Layer 3 of a small transformer language model trained on English Wikipedia (9 layers, counted from 0, width 96).
A neuron's activation on a vector x is GELU(weights . x + bias), where the dot is the dot product.
The model reads these tokens: " From" " August" " " "2" "0" "2" "1" " to" " January" " " "2" "0" "2" "2" "," " Az" "erbai" "jan" " managed" " to" " create" " four" " new" " military" " command" "o" " units" "." " These" " units" " were" " formed"

The vector x that enters this layer's MLP at each token. A number n stands for n times 0.044.
0 " From": 13 13 5 -27 19 6 15 14 17 -46 -11 -14 -23 20 -6 -22 0 -2 -24 9 36 -31 -49 3 -5 -41 -6 11 -46 20 -2 67 39 10 27 -15 -2 23 0 30 9 23 0 19 27 24 -10 26 42 1 13 -2 -13 -38 20 -18 -18 -31 -13 44 12 -2 -13 -26 -3 -8 -18 -18 5 28 -30 -4 12 -12 -2 13 -27 8 -31 6 35 15 -41 -8 -48 8 38 -13 -23 -21 -38 7 39 23 3 9
1 " August": 62 25 18 -7 18 34 3 -23 14 -37 0 -32 16 0 -34 -13 -49 40 -4 -20 29 -36 -44 10 9 -1 31 -7 -25 21 9 25 31 14 1 36 5 -28 -15 37 39 25 12 -9 27 6 -3 -37 -2 -1 -20 10 22 -28 -15 -7 -25 16 -4 -38 27 14 -16 -24 -13 14 -21 -28 27 25 8 -2 -17 -17 -2 28 -17 -31 9 57 2 -11 -39 -8 -38 -2 42 -42 5 10 -10 41 -13 20 -14 -33
2 " ": 30 13 1 -23 19 17 24 -28 3 -3 24 0 8 -20 -36 7 -48 7 6 -31 17 -35 -55 3 -18 0 5 11 -5 26 -6 0 34 10 32 -15 20 -15 -10 39 50 31 -17 5 30 38 16 14 18 6 -25 2 9 -2 -23 -18 -27 -9 -47 -33 4 38 -32 -5 -18 -2 -33 -12 40 71 -1 5 -38 -24 1 16 7 -22 9 76 1 -13 -17 -24 -45 12 17 -23 -43 34 -10 17 -9 7 -1 -11
3 "2": 34 21 -27 -34 10 19 35 -27 23 -22 8 -30 21 -10 -38 6 -46 39 -8 -14 35 -4 -29 -17 -6 -15 5 -17 -9 35 -10 -6 27 9 29 -16 11 -16 10 31 27 46 -10 37 30 14 6 4 12 -4 -58 -3 19 -12 1 -29 -16 -17 -32 -33 2 21 -17 -13 -19 34 -27 -3 36 72 15 -8 -41 -15 7 23 -5 -40 -1 79 9 -6 -1 -5 -15 15 22 -26 -31 22 1 18 -13 -30 -14 -14
4 "0": 41 11 -26 -6 19 7 23 -39 38 -19 19 -5 28 -23 -50 2 -16 6 -9 -32 4 6 -39 -17 -18 -9 1 -18 -16 36 -10 5 13 12 20 -10 26 -16 -21 38 25 15 -3 31 41 27 19 4 8 -9 -33 0 10 -8 -13 -22 -41 -23 -25 -12 6 10 8 -22 -8 12 -16 -12 47 34 30 11 -52 -23 19 42 -9 -46 -11 89 24 21 -6 -17 -31 22 20 -9 -23 18 5 19 -22 -11 -35 -18
5 "2": 24 24 -24 -46 29 8 15 -32 10 -21 24 -15 8 -1 -57 2 -32 10 22 -14 3 -10 -15 -13 -12 -7 4 2 -14 46 -16 16 20 14 10 27 35 -20 2 27 9 30 -7 41 34 28 3 -22 10 19 -58 -5 11 -15 -15 -40 -7 -38 -15 -41 16 -5 7 3 -6 23 -11 23 44 38 20 21 -46 -36 26 3 -4 -45 -31 69 16 21 -23 -9 -20 28 14 -22 -17 1 -2 15 11 -23 -31 2
6 "1": 28 19 0 -22 14 0 1 -36 10 -16 31 -16 -5 -4 -51 -11 -37 -1 15 -22 -3 -19 -17 -1 -13 -1 9 23 -21 53 4 7 13 18 -6 29 45 -25 -9 23 -1 19 -9 31 40 26 9 -27 19 11 -36 -7 18 -28 -29 -36 -5 -46 -16 -38 28 -15 21 18 -6 14 -5 23 50 20 23 32 -44 -47 26 -1 13 -51 -29 68 13 0 -22 7 -27 17 10 -10 -3 3 -8 6 33 -17 -29 0
7 " to": 65 7 -27 -7 16 26 -12 -53 3 -49 16 20 -1 10 -22 -41 -46 8 -12 11 38 -36 -18 5 -11 -20 -33 29 -30 21 -3 -41 27 8 23 23 42 -10 -20 12 27 5 -30 35 32 7 -3 14 0 3 -1 20 -9 0 -12 -32 -6 -22 -34 -23 15 19 3 27 4 -14 -13 -13 34 54 33 38 -24 -15 19 9 -11 13 -35 24 26 21 -41 1 -41 6 40 -9 -20 -30 4 11 17 -13 4 -24
8 " January": 79 19 -6 -6 -1 47 14 -24 29 -56 -3 -23 20 20 -26 -33 -32 12 9 -42 21 -43 -23 6 3 -13 24 19 -28 35 6 12 33 -1 4 40 34 -25 -27 15 33 43 -1 -2 31 -6 -12 0 -17 -5 -16 15 22 -6 -22 -10 -28 5 -16 -38 29 3 -7 -22 -3 13 -7 -17 23 38 -3 6 -36 -8 12 13 -10 -23 -1 49 -17 -2 -28 5 -41 -3 36 -44 26 -15 8 27 7 11 -7 -41
9 " ": 49 15 -17 -8 11 28 31 -32 14 -11 26 15 11 -7 -27 -12 -42 -4 10 -40 4 -44 -48 -8 -10 -7 -11 22 -15 41 9 -5 34 3 32 -18 40 -18 -23 19 44 26 -25 2 30 32 13 23 10 8 -22 15 14 12 -23 -12 -22 -12 -51 -29 13 38 -22 -1 -9 1 -23 -18 33 82 0 0 -44 -18 9 9 7 -18 -7 59 -6 -11 -13 -22 -59 7 19 -23 -31 30 -4 6 1 6 -3 -16
10 "2": 57 28 -43 -28 9 28 42 -37 30 -27 10 -22 24 2 -36 -5 -38 31 -6 -28 26 -10 -30 -18 -4 -22 -8 -14 -16 44 -2 -7 26 9 36 -26 22 -17 -3 14 23 38 -15 30 25 7 2 10 3 -4 -50 7 21 2 -4 -19 -2 -22 -31 -31 15 16 -13 -14 -12 34 -15 -3 25 94 10 -17 -41 -11 19 11 -5 -35 -14 63 6 -1 13 -5 -28 11 25 -28 -22 21 7 12 -3 -25 -16 -25
11 "0": 56 20 -41 -2 18 15 32 -48 43 -24 23 2 31 -12 -50 -6 -8 -2 -11 -47 -1 -1 -38 -15 -17 -16 -12 -15 -17 44 -3 3 13 14 26 -19 33 -18 -34 16 16 2 -10 25 35 20 14 13 -1 -7 -24 10 15 7 -15 -11 -26 -23 -23 -12 17 7 16 -24 -1 14 -6 -10 38 54 26 4 -54 -18 32 32 -8 -41 -25 73 17 21 6 -17 -40 12 24 -12 -15 20 9 15 -17 -7 -34 -29
12 "2": 40 32 -41 -40 26 21 23 -39 18 -25 28 -7 10 10 -55 -8 -29 3 22 -29 1 -16 -14 -11 -14 -15 -2 5 -18 53 -8 9 20 16 18 18 45 -25 -9 6 2 19 -11 35 26 20 -2 -14 6 19 -52 5 16 -1 -16 -29 4 -38 -11 -42 26 -9 12 1 0 22 -2 21 38 61 12 9 -47 -34 35 -7 -2 -41 -43 53 10 24 -12 -8 -29 21 18 -25 -12 1 -2 12 18 -17 -27 -9
13 "2": 39 31 -32 -28 11 17 18 -40 13 -27 32 -7 -1 9 -50 -22 -33 -9 28 -27 2 -19 -7 -15 -16 -13 5 21 -16 52 -1 6 18 18 11 30 52 -23 -8 1 -6 17 -13 27 26 18 -6 -13 8 13 -52 1 22 -11 -18 -33 5 -34 -17 -39 29 -6 19 14 0 20 1 28 46 45 19 17 -47 -42 30 -16 6 -42 -46 42 5 27 -21 2 -31 18 20 -11 -7 1 -8 12 27 -13 -23 -6
14 ",": 60 15 -47 0 11 -4 29 -1 17 -21 18 -20 -17 9 -29 -9 -37 9 -9 15 36 -49 -12 -14 -32 -6 -7 8 -22 45 4 1 8 20 27 0 48 -27 -11 -3 19 -1 -19 16 17 -22 -23 -3 21 -6 10 2 23 -14 -31 -46 -13 -22 -32 -9 47 51 29 40 -11 -17 7 -7 20 53 26 23 -24 -31 31 -6 5 -18 12 27 -8 6 -41 -7 -73 31 33 -10 10 -8 1 -25 3 4 4 -12
15 " Az": 73 4 -28 -1 18 17 3 2 33 -27 14 -41 11 -6 -24 -11 -29 -7 11 52 23 -37 -39 4 -49 -11 29 -6 -15 35 43 8 11 21 32 -10 32 4 -41 -5 10 13 -1 13 -12 21 28 -17 12 -6 -16 -6 -8 -22 -26 13 1 -19 -37 -22 8 51 24 5 4 -10 9 5 10 41 1 3 -37 -32 -15 13 -4 -21 14 53 -11 1 -22 19 -10 37 34 -21 -73 8 -25 16 -20 1 -4 -45
16 "erbai": 44 0 -21 18 28 31 13 4 15 -23 8 -43 18 -2 -18 -31 -18 20 26 13 15 2 -38 14 -26 -38 -8 -2 -35 28 50 -18 16 32 12 10 4 -4 -7 -4 18 -17 7 20 1 18 28 -57 18 -18 4 -2 -39 -30 -23 -3 -5 -12 -32 -1 25 14 36 38 46 -19 3 11 30 21 -5 32 -22 -11 -19 11 -13 -16 25 62 -2 -35 -37 -5 -36 9 16 -17 -45 18 -36 28 4 14 -6 -56
17 "jan": 32 21 -39 15 30 52 -3 13 12 -20 41 -41 -2 10 -39 -42 -38 -16 -2 -23 39 0 -18 23 -28 -23 -16 26 14 23 35 14 26 32 14 35 40 -34 -23 21 17 14 -10 27 -12 14 8 -27 5 -19 -44 20 -22 -28 -26 -9 -2 -8 -48 -2 -4 10 27 28 16 -25 11 -7 38 22 -3 20 -9 -17 -5 -1 15 -17 -21 -5 -14 -21 -22 18 -29 22 30 -15 -60 25 -14 26 -9 1 9 -32
18 " managed": 23 24 -5 13 1 26 29 -26 -14 -59 17 21 20 32 -29 -27 -35 4 6 1 23 -4 -41 15 -3 -33 -18 16 -30 49 46 -3 28 46 39 53 28 -6 -2 0 15 30 -1 14 24 -24 15 -16 -14 -25 -41 11 -30 -36 -20 -34 -12 -22 -14 -5 -1 21 7 5 8 -42 14 5 13 24 -3 -9 -16 -34 12 8 -5 -29 25 -2 6 -3 -27 15 -49 17 3 17 -23 3 -29 27 -7 6 16 -9
19 " to": 82 3 -16 -8 12 20 11 -22 1 -65 28 15 3 25 -10 -36 -19 -3 -5 -12 30 -15 -22 7 -4 -30 -37 30 -34 21 3 -42 39 25 39 1 13 8 -11 7 18 -6 -44 3 31 -24 0 17 2 -2 -9 25 -17 -16 9 -21 -12 -17 -23 -22 9 12 1 16 6 -49 14 -6 19 41 20 27 -10 -5 21 -9 2 5 -7 -8 30 18 -28 6 -38 28 18 5 -46 -50 -1 39 18 -15 16 -24
20 " create": 72 35 -2 14 -3 18 15 -20 -1 -70 22 -10 15 26 -31 -4 -33 -9 -3 2 -20 19 -48 -20 0 -27 2 25 -38 61 24 -9 46 31 36 3 27 10 -39 -9 23 -12 -6 28 32 -13 5 2 8 -21 -9 24 -12 -5 -10 6 10 -18 -22 -41 21 9 -20 -10 8 -48 7 1 13 24 -3 -23 -42 2 0 -19 -5 -17 1 0 3 -1 -31 30 -49 9 16 7 -13 -12 -21 41 12 7 22 -7
21 " four": 81 9 21 0 10 16 29 -27 18 -45 44 -2 8 -15 -8 4 -47 -1 -1 -18 13 -8 -41 13 -15 -37 -12 45 -9 35 37 3 14 40 -2 -15 24 -18 -21 18 30 1 -11 -6 10 -14 -1 -9 30 -3 -64 11 -3 -16 21 13 -28 -26 -26 -22 31 45 -18 -16 -4 -17 12 23 12 38 4 -17 -67 6 12 -15 -15 -27 4 24 1 -12 -27 -2 -1 45 23 -16 -8 -23 -33 29 -3 13 -10 -22
22 " new": 76 16 -11 -20 13 18 32 -24 2 -54 35 1 11 -12 -9 12 -47 11 2 -14 11 -4 -39 2 -18 -42 -12 49 -29 34 40 -4 20 24 7 12 5 -24 -14 -2 13 -2 18 26 20 -16 29 -38 18 -2 -72 -4 -31 -20 2 2 -13 -14 -22 -44 36 30 0 -23 7 -28 8 40 4 15 3 -21 -45 -13 0 9 -2 -19 15 39 -2 -2 -27 15 -26 24 30 14 -14 -9 -33 38 -6 16 32 -4
23 " military": 71 -4 5 -19 15 44 18 -20 7 -42 32 -3 12 0 3 -5 -34 7 8 -50 39 -6 -22 4 -18 -38 -25 31 3 39 32 -10 29 48 -8 -1 32 -31 14 22 -2 29 -2 39 24 -11 -6 -26 -1 -15 -40 -15 -39 -26 -10 -9 -10 -17 -16 -19 43 41 6 -14 12 -20 18 26 20 6 -1 11 -43 -3 -28 6 1 -35 9 30 -18 -32 -29 12 -27 23 10 0 -21 -2 -46 25 -27 20 32 -4
24 " command": 55 23 -15 -9 5 45 10 -10 5 -27 38 -4 35 -3 8 -14 -35 -13 -13 -21 4 -13 -37 6 -25 -49 6 23 -8 34 16 -11 48 37 5 2 55 -36 0 22 9 42 -26 19 22 -15 -9 -29 -10 -46 -35 4 -12 -37 -2 -1 32 -30 -12 -38 25 44 24 -25 13 -25 33 28 19 -12 15 -13 -31 -13 -23 13 2 -42 -4 23 -12 -4 -27 3 -5 21 6 -16 -4 7 -43 25 -9 11 22 -2
25 "o": 44 16 -43 10 23 38 -13 4 7 -24 52 2 15 1 -29 -17 -31 0 -15 -39 35 -6 -33 -11 -35 -40 -7 28 -12 38 34 -3 22 64 -34 7 34 -25 -21 25 19 13 -26 -3 -10 -1 2 -20 -5 -9 -28 -1 -6 -11 -1 2 -9 15 -16 -8 56 40 41 1 6 -51 23 -3 35 13 -3 3 -18 -10 -22 -26 23 -18 -9 27 -18 -11 -11 -11 -30 19 24 8 -45 -4 -24 40 1 -3 12 -13
26 " units": 32 28 -21 0 30 35 9 -21 25 -52 34 8 16 16 -13 -14 -13 10 -6 -26 42 -37 -36 -10 -15 -35 -6 18 -11 58 19 -3 35 46 13 8 51 -20 -17 15 8 26 -20 22 -1 0 16 -14 -29 -29 -18 -9 -17 -33 -7 -27 -20 -9 -16 -17 25 47 8 -15 28 -40 34 6 34 -5 3 23 -22 -7 -27 -28 25 -39 23 17 -37 -26 -9 -1 -23 19 -1 1 -1 14 -39 12 -7 6 16 11
27 ".": 36 23 -58 -2 12 -3 14 -7 -8 2 12 -12 2 29 -21 -3 -60 13 -8 -13 58 -36 -14 8 -14 -11 -1 31 -14 37 -1 19 17 25 20 -38 14 0 -13 -20 -3 35 -20 -34 37 -36 -28 -8 25 4 -11 13 -6 -29 9 -7 -31 -6 -26 16 39 46 21 11 8 -44 15 -3 4 46 19 8 -5 -52 46 -49 -3 -29 32 19 1 4 -48 6 -46 19 25 -9 -15 2 17 25 0 7 -6 0
28 " These": 67 23 -30 -10 53 14 17 -2 7 -54 41 -13 1 7 -3 -19 -56 -27 -2 -4 51 5 -5 28 21 -37 -13 24 -27 40 31 1 27 13 8 -11 21 -17 -19 -12 -10 24 14 10 7 -12 -12 -13 19 11 -12 1 -6 -34 17 4 -28 -38 -28 -12 35 63 -19 13 14 -30 13 -4 -6 29 29 -22 -51 -28 8 2 -13 -46 20 0 -16 -18 -38 11 -22 14 11 5 -21 16 -23 29 -4 32 23 -18
29 " units": 44 31 -19 2 47 22 4 -16 25 -46 39 5 3 24 -6 -14 -26 5 -1 -16 62 -37 -23 12 -13 -46 -3 4 -5 54 9 -1 37 31 11 -21 50 -14 -16 4 10 22 -6 19 1 4 12 -26 -17 -23 -9 -27 -22 -18 -9 -28 -28 1 -20 -14 11 50 -8 -11 37 -31 38 2 26 5 7 24 -31 -10 -22 -27 25 -48 33 12 -37 -30 -16 10 -26 19 -1 0 -13 27 -42 10 -4 3 13 2
30 " were": 51 6 -12 -2 30 10 4 -33 -10 -57 21 12 -9 22 -6 -21 -11 21 13 -13 52 -3 -21 -12 -26 -16 -17 6 7 24 52 -5 53 34 -16 11 15 -1 -11 -8 42 16 -17 3 5 -15 6 -2 13 7 5 6 -13 -40 1 -11 -28 -25 -10 -14 13 38 3 17 26 -50 32 10 -3 55 16 -29 -18 -7 -6 -57 2 -30 24 2 5 -13 -34 25 -62 38 -9 -2 0 5 -19 12 -10 -16 -6 2
31 " formed": 68 32 -8 3 21 15 4 -22 -15 -38 41 -1 32 23 -12 -17 -19 37 1 -14 15 -6 -48 -3 -4 -32 -19 39 -31 41 39 0 43 33 16 11 40 -2 -39 -2 3 6 -11 4 29 -30 20 -21 5 6 -9 11 -31 -32 -21 -1 -8 -8 13 -25 -14 10 0 -21 -10 -56 22 1 3 20 26 -41 -21 5 2 -15 9 -30 26 8 1 -31 -23 33 -57 34 1 10 9 -6 -41 18 2 12 -6 -2

Each question shows the input weights of one neuron of the MLP. A number n stands for n times 0.0043.

n154 (bias -0.067): 8 -9 -1 -21 -41 -14 -13 -16 7 -28 -9 -16 38 0 10 22 0 13 10 -35 -24 -22 24 -19 29 2 42 20 3 -51 -4 -12 -24 -10 1 0 25 8 -12 -30 -3 -31 31 -1 30 -40 -34 39 40 -44 14 18 13 15 -15 -5 -9 10 11 23 -4 7 11 11 6 -28 27 37 8 -13 0 -20 45 5 -15 8 -17 17 -22 -12 14 -59 16 30 -34 -10 15 13 15 -26 3 -5 1 -17 22 -28
On which token does it fire most, and how strongly? 20 " create", at about 0.21

n192 (bias -0.060): -24 13 -70 39 4 46 -13 -3 -43 12 49 8 14 34 21 2 2 10 -30 25 2 -3 -20 -2 -14 2 -26 -8 -28 -21 -9 -37 -41 -10 10 -30 -12 -31 -7 31 10 37 -17 17 37 -1 -13 5 6 11 1 -52 57 -17 -11 -6 -30 4 25 22 7 1 38 13 31 0 -55 22 -24 -25 -20 38 -5 26 1 19 -31 0 3 -32 11 -9 26 13 -3 -35 -36 -31 24 -31 26 2 21 34 15 15
On which token does it fire most? 7 " to"

n303 (bias -0.041): -17 -3 -6 -28 3 -7 27 25 -29 -14 37 -34 6 16 25 35 43 -1 -2 -48 -16 4 -17 -9 -1 -6 -2 5 0 -1 1 -22 -18 0 30 8 3 12 -12 -2 -13 -2 -4 -8 -21 9 -4 4 30 -16 12 11 -35 20 -7 -21 6 5 -7 -20 -41 13 -1 -23 6 -18 1 55 -14 -27 -1 4 25 -45 11 67 13 13 -15 -14 -25 -8 -7 31 12 7 22 28 -10 -24 -3 -13 -17 -22 43 -4
On which token does it fire most? 22 " new"

n251 (bias -0.054): -14 3 22 -51 71 -31 12 10 -38 -8 22 -4 14 1 -6 5 23 -1 -2 -4 -18 23 29 16 7 22 -4 23 17 10 -11 -5 4 29 -10 8 -15 11 -1 22 16 -10 10 -3 22 34 9 -61 -3 11 5 6 16 14 22 -27 9 -31 4 -7 17 -21 2 -14 -18 -9 -5 -6 -54 24 -4 13 -14 -2 44 -15 -44 2 0 -2 -29 13 26 -19 16 1 -45 -34 -19 -6 32 -26 33 -2 -11 2
Its three highest activations, in order, are on tokens 5 "2", 12 "2", 6 "1"

n257 (bias -0.050): 11 41 7 34 20 -2 13 2 -26 18 -22 -10 15 -2 -33 -28 -13 4 27 5 -25 36 -11 -2 0 7 -11 8 5 20 -10 -27 -10 -8 42 14 24 25 21 -45 -13 1 20 7 -2 20 -11 50 -24 -16 47 10 5 -22 22 -24 11 48 -23 -2 -29 -73 8 -3 6 -1 -34 16 20 -31 -30 -14 11 -33 22 0 17 -23 -25 -47 6 -15 -30 -2 -10 1 10 -5 21 41 -22 26 31 -7 -7 39
On which token does it fire most, and how strongly? 20 " create", at about 0.97

n274 (bias -0.030): -44 -27 -5 8 -18 26 42 17 -3 -16 5 23 -7 -30 22 -39 -1 1 -28 -7 14 16 -4 12 7 12 1 5 -43 -52 -22 -16 -26 68 -1 -16 18 -11 0 37 32 -27 -31 2 8 19 -5 -17 19 29 24 -2 17 9 -14 8 11 5 14 19 -27 31 12 -27 -12 18 40 -9 -3 6 -7 -48 -3 5 10 5 10 -14 30 -11 -37 -3 -36 24 24 -3 46 -21 -18 -1 6 -26 -26 -27 -10 -9
Its two highest activations, in order, are on tokens 25 "o", 21 " four"

n200 (bias -0.072): -29 -6 -12 -30 -7 -13 -1 -7 29 27 -17 5 37 2 30 29 -8 -9 -13 -15 5 -19 43 -26 -31 4 7 4 -16 29 6 6 -20 16 -9 -33 -15 -12 24 -18 -55 -6 -13 -28 30 26 -3 28 48 -4 -13 -3 13 -32 -19 -2 -28 37 18 45 0 1 1 6 -19 25 -17 -22 2 27 28 16 -6 -3 39 -8 17 9 -12 -33 5 -4 -37 6 -33 -32 40 -24 16 7 37 -4 5 24 -38 10
On which token does it fire most? 27 "."

n215 (bias -0.035): -22 11 9 1 34 -1 -13 10 -5 26 -5 -24 19 -1 2 -9 -41 8 0 13 -8 -11 -1 -3 21 -13 22 24 -9 -40 21 -12 5 -4 18 -17 5 11 -29 -7 43 9 21 -20 13 39 7 26 -13 0 -17 -20 9 -10 30 -25 -18 47 1 9 -17 -23 -21 -5 -59 12 0 4 -36 -10 4 -6 -25 10 -21 -3 19 -5 5 12 4 7 52 -37 -3 -3 34 15 32 18 21 -43 -25 24 -11 -23
On which token does it fire most? 2 " "

n51 (bias -0.088): -26 8 5 51 11 -18 -11 -1 1 7 -30 15 11 -8 8 -19 2 20 -22 4 4 -10 34 9 6 35 -56 10 13 -11 13 -15 32 -20 84 9 -32 17 -53 -14 -39 -3 13 -22 -27 -38 34 10 -20 -1 -7 28 1 9 7 30 18 28 21 -19 -11 8 27 -25 19 8 -8 20 31 6 37 -15 4 -45 4 5 -17 -2 -45 -6 -1 -39 7 39 -57 20 4 -30 0 11 14 -43 9 -1 -25 -4
On which token does it fire most? 31 " formed"

n278 (bias -0.069): 1 7 -3 -10 -1 3 -41 -11 -37 1 0 32 -26 15 43 34 31 -25 -23 22 9 12 20 32 13 14 5 -7 -9 -7 -21 -18 -17 39 -10 -6 -10 8 12 -42 20 48 -17 22 6 -36 -17 45 21 -4 30 -29 16 -18 -23 -35 -1 11 -7 0 23 -4 2 -2 -16 16 0 4 8 6 9 -7 -8 0 -18 -18 -47 26 -53 28 -14 -30 0 -4 8 35 8 -4 31 -18 -21 23 5 -17 -4 -9
Its three highest activations, in order, are on tokens 7 " to", 0 " From", 30 " were"

n166 (bias -0.004): -10 -23 23 14 -17 8 32 -32 -8 20 -39 -18 -18 26 18 3 33 -12 -34 -45 12 22 -16 3 13 -10 -17 -19 -31 -27 9 10 18 -8 -4 7 7 -1 6 -11 -27 33 12 -12 8 29 0 -39 -7 31 -3 37 -26 5 -24 -21 27 16 -3 16 0 -15 1 -25 11 -3 10 -16 13 8 19 2 -10 30 -4 15 -6 1 -26 19 -13 -21 0 24 18 30 24 -23 34 -5 -9 -44 -5 7 19 -11
On which token does it fire most? 8 " January"

n184 (bias -0.033): 10 -25 8 17 16 -27 -9 20 -1 -11 -2 13 -6 4 7 19 -28 -21 33 -1 16 10 19 -15 22 -3 -31 -4 -10 -8 9 -3 25 27 -23 -10 -21 -42 19 -41 5 -4 6 -33 19 -13 -28 61 -41 -4 -18 -17 -15 11 23 10 54 -44 16 17 28 -13 -30 -29 28 -23 28 3 2 -34 3 -10 -11 3 34 6 19 12 44 -21 5 14 -25 -22 -26 -7 -11 32 37 -20 9 14 25 9 -23 -7
On which token does it fire most? 28 " These"

n148 (bias -0.030): -3 -4 3 8 7 12 10 13 -6 -19 -11 25 -44 13 -63 -16 5 -41 14 4 6 -6 12 14 9 -27 -14 15 -1 -15 -19 -13 -15 -23 16 31 -36 38 30 45 -16 -18 24 21 -12 29 -13 17 -21 21 22 14 -6 23 -7 19 6 -9 -20 14 21 -13 -25 -21 22 5 1 -27 -12 16 20 -49 -15 14 -8 22 -36 36 5 7 8 -10 4 -10 27 12 -22 16 -17 16 -4 -41 -14 43 9 -22
On which token does it fire most, and how strongly? 0 " From", at about 0.68

n270 (bias -0.054): -32 -48 3 -6 -18 -1 -14 -19 2 -21 -11 2 -10 37 -2 -20 6 -17 7 16 -8 -18 30 7 -9 6 2 22 50 11 -15 7 -22 16 -15 43 41 17 33 4 -17 -39 -21 -14 12 27 -6 -22 26 15 15 -8 4 0 -29 -10 -7 -29 8 -2 -15 -22 13 24 25 -24 7 4 -39 -24 -23 33 2 -29 -37 33 1 29 -29 12 -4 39 -51 -12 11 17 23 17 20 -16 -5 -14 14 -6 6 1
Its three highest activations, in order, are on tokens 6 "1", 7 " to", 13 "2"

n267 (bias -0.050): 12 8 36 26 -8 -8 -18 -23 -8 -42 -7 -21 -1 -3 0 -1 6 -17 -27 14 -56 -14 7 40 4 -17 -14 3 1 -7 25 5 -3 46 -3 -22 13 28 14 2 -19 15 22 -22 -34 -54 9 2 -36 -26 9 4 39 -53 34 21 23 6 -10 1 -20 -13 29 -11 -5 20 -13 3 11 -10 10 -13 16 14 -10 36 -38 -5 39 -4 15 30 -18 12 3 -27 9 -29 2 19 15 -40 -1 -14 2 4
Its three highest activations, in order, are on tokens 24 " command", 18 " managed", 1 " August"

n185 (bias -0.038): -13 12 8 -13 11 -8 -37 40 10 24 24 -20 -18 5 -51 -16 -20 -43 3 17 -13 7 0 -36 36 17 -5 -2 -2 -29 -4 -40 3 7 -54 -36 -1 4 38 20 -5 30 0 12 -11 2 20 9 23 -2 2 3 10 -39 53 18 6 -16 -5 49 -9 18 -3 24 -38 0 -16 -17 -22 -21 21 -23 -1 1 15 -7 5 -7 43 -33 -24 11 24 -28 -10 22 38 48 -9 2 1 -31 19 22 -2 -17
On which token does it fire most? 28 " These"

n234 (bias -0.047): -42 1 4 -47 -13 23 15 19 -34 23 28 12 -7 13 -3 45 16 -3 6 -38 -14 29 -13 33 3 28 -34 -7 -37 -10 -39 30 44 5 -5 13 -15 -27 1 -3 25 -4 10 0 -19 -5 9 13 -23 37 7 -30 -14 10 2 -14 28 -11 23 -5 2 17 4 -2 21 -46 15 9 11 -9 -7 -38 -4 5 1 -6 -21 -17 -23 5 -39 13 -12 26 22 41 -2 -2 -18 -11 -6 1 -1 -13 26 6
On which token does it fire most? 24 " command"

n73 (bias -0.077): 7 -11 26 49 -39 4 -2 20 -3 18 -26 -30 -14 -8 -19 -28 15 -30 45 -38 -37 1 8 -28 21 26 47 -31 8 -3 -7 -27 32 -24 45 37 32 20 -19 -19 -1 5 -11 2 38 -20 -29 -19 -26 -16 13 24 18 38 14 38 11 93 44 4 62 1 -4 -32 -38 -12 -19 -9 -10 -17 -56 -6 -24 -51 12 -69 -42 -3 -45 6 -19 5 22 20 -9 34 -25 4 -3 -11 15 11 39 -1 6 18
On which token does it fire most, and how strongly? 8 " January", at about 1.1

n283 (bias -0.040): -38 25 34 16 -22 11 -25 -21 7 -12 -17 47 -6 1 38 10 1 -53 17 29 1 -19 -18 -4 6 6 22 40 -22 -10 -6 9 -5 19 -3 -17 18 15 28 4 -27 -27 -13 -15 -7 -14 39 -10 -9 1 -7 8 -6 11 -21 -13 -2 -2 38 9 4 23 30 -15 21 2 5 -13 27 -11 -30 4 -25 -13 9 10 10 -18 -7 14 12 41 -34 -38 -19 12 -10 -2 -24 -23 25 -11 -45 3 -2 22
On which token does it fire most? 18 " managed"

n11 (bias -0.044): 5 -14 16 -8 -7 3 -16 -11 -4 -46 13 -18 2 40 -21 -7 -12 -13 43 -9 -4 13 7 23 29 20 0 18 13 28 -3 -8 0 -6 9 -10 -68 22 49 22 92 -42 -16 -3 -39 8 28 5 -44 -8 12 23 -21 19 -14 -3 35 6 3 -19 -18 28 -19 -8 7 -19 52 5 -8 -35 -49 -7 -5 32 -5 -37 -21 -8 -3 7 -2 -4 -16 -6 44 7 4 14 3 -17 12 -23 -23 9 -9 -5
Its two highest activations, in order, are on tokens 20 " create", 30 " were"

n213 (bias -0.017): 8 -21 8 11 12 -14 37 3 14 39 -17 -19 -16 -23 -10 2 10 11 9 -16 -5 4 12 12 -17 8 -3 -38 5 -4 19 -3 14 2 21 10 -11 5 13 -12 8 -8 -8 -46 -4 -3 5 1 -3 39 23 19 -14 28 25 9 33 -7 13 11 5 -18 20 -15 6 -19 -16 20 -3 21 7 -3 -2 -3 -1 32 -8 -8 1 -14 -11 -10 -5 -16 12 3 -45 -18 -46 -27 -33 -4 10 21 -18 -14
Its two highest activations, in order, are on tokens 16 "erbai", 15 " Az"

n175 (bias -0.058): 33 -22 12 37 -43 -3 21 11 -15 -14 4 28 15 -37 -5 -27 -12 -7 -10 6 -31 35 28 -22 20 7 27 -18 21 8 -46 9 -8 11 8 -25 1 16 -1 -22 3 15 8 41 -13 -37 -8 -11 28 31 15 39 -6 49 -22 21 7 11 23 6 -53 10 5 -16 22 13 3 34 12 9 -44 -19 1 -23 30 44 -33 -1 -14 -20 -3 -20 -12 -37 -60 30 -20 9 0 -10 -25 17 -15 -39 -2 31
On which token does it fire most, and how strongly? 20 " create", at about 0.6

n53 (bias -0.076): -1 2 32 0 -19 28 -21 17 28 -7 -18 9 -31 13 40 -26 30 1 18 59 -25 8 -42 36 46 -7 30 26 -15 4 5 7 27 3 -10 1 -46 -6 -3 11 -10 18 19 -69 -35 -9 31 5 -23 1 -22 -11 42 13 0 -38 2 18 8 -29 46 -20 -25 9 -37 19 -31 -9 -24 5 -31 -10 28 20 -20 2 6 -8 -37 -18 -39 -22 1 15 -10 57 -15 -10 -12 -27 0 14 -6 18 -15 12
On which token does it fire most? 1 " August"

n295 (bias -0.024): -6 -11 0 -49 6 -10 -3 -18 23 12 11 13 -6 22 -23 -18 10 8 10 -18 -24 -4 51 16 3 20 2 -8 -18 -4 -5 7 -40 26 12 0 -8 -26 14 -2 -15 3 49 -44 15 3 26 14 -12 -11 6 10 -21 17 26 -23 -5 39 2 5 10 11 -13 -40 -30 -12 14 -21 -25 -10 1 13 19 -31 13 2 2 23 -16 9 3 -16 -17 -6 8 29 -25 8 -5 40 -9 14 13 11 -40 17
On which token does it fire most? 27 "."

n147 (bias -0.050): -30 -28 25 4 13 -33 -19 -41 5 -47 -21 13 -17 4 -8 16 -37 -26 10 30 -16 9 27 -31 -5 4 2 -18 -1 -39 3 -4 -31 61 11 -34 1 13 40 -14 0 -17 14 6 -38 25 20 9 -36 20 -25 0 26 21 7 9 -8 -8 -51 24 -13 28 3 3 -28 -13 47 58 -41 17 -18 -18 -36 42 26 -9 29 40 -4 0 40 1 -10 7 28 5 23 5 18 -1 16 -1 9 -11 4 -17
On which token does it fire most? 21 " four"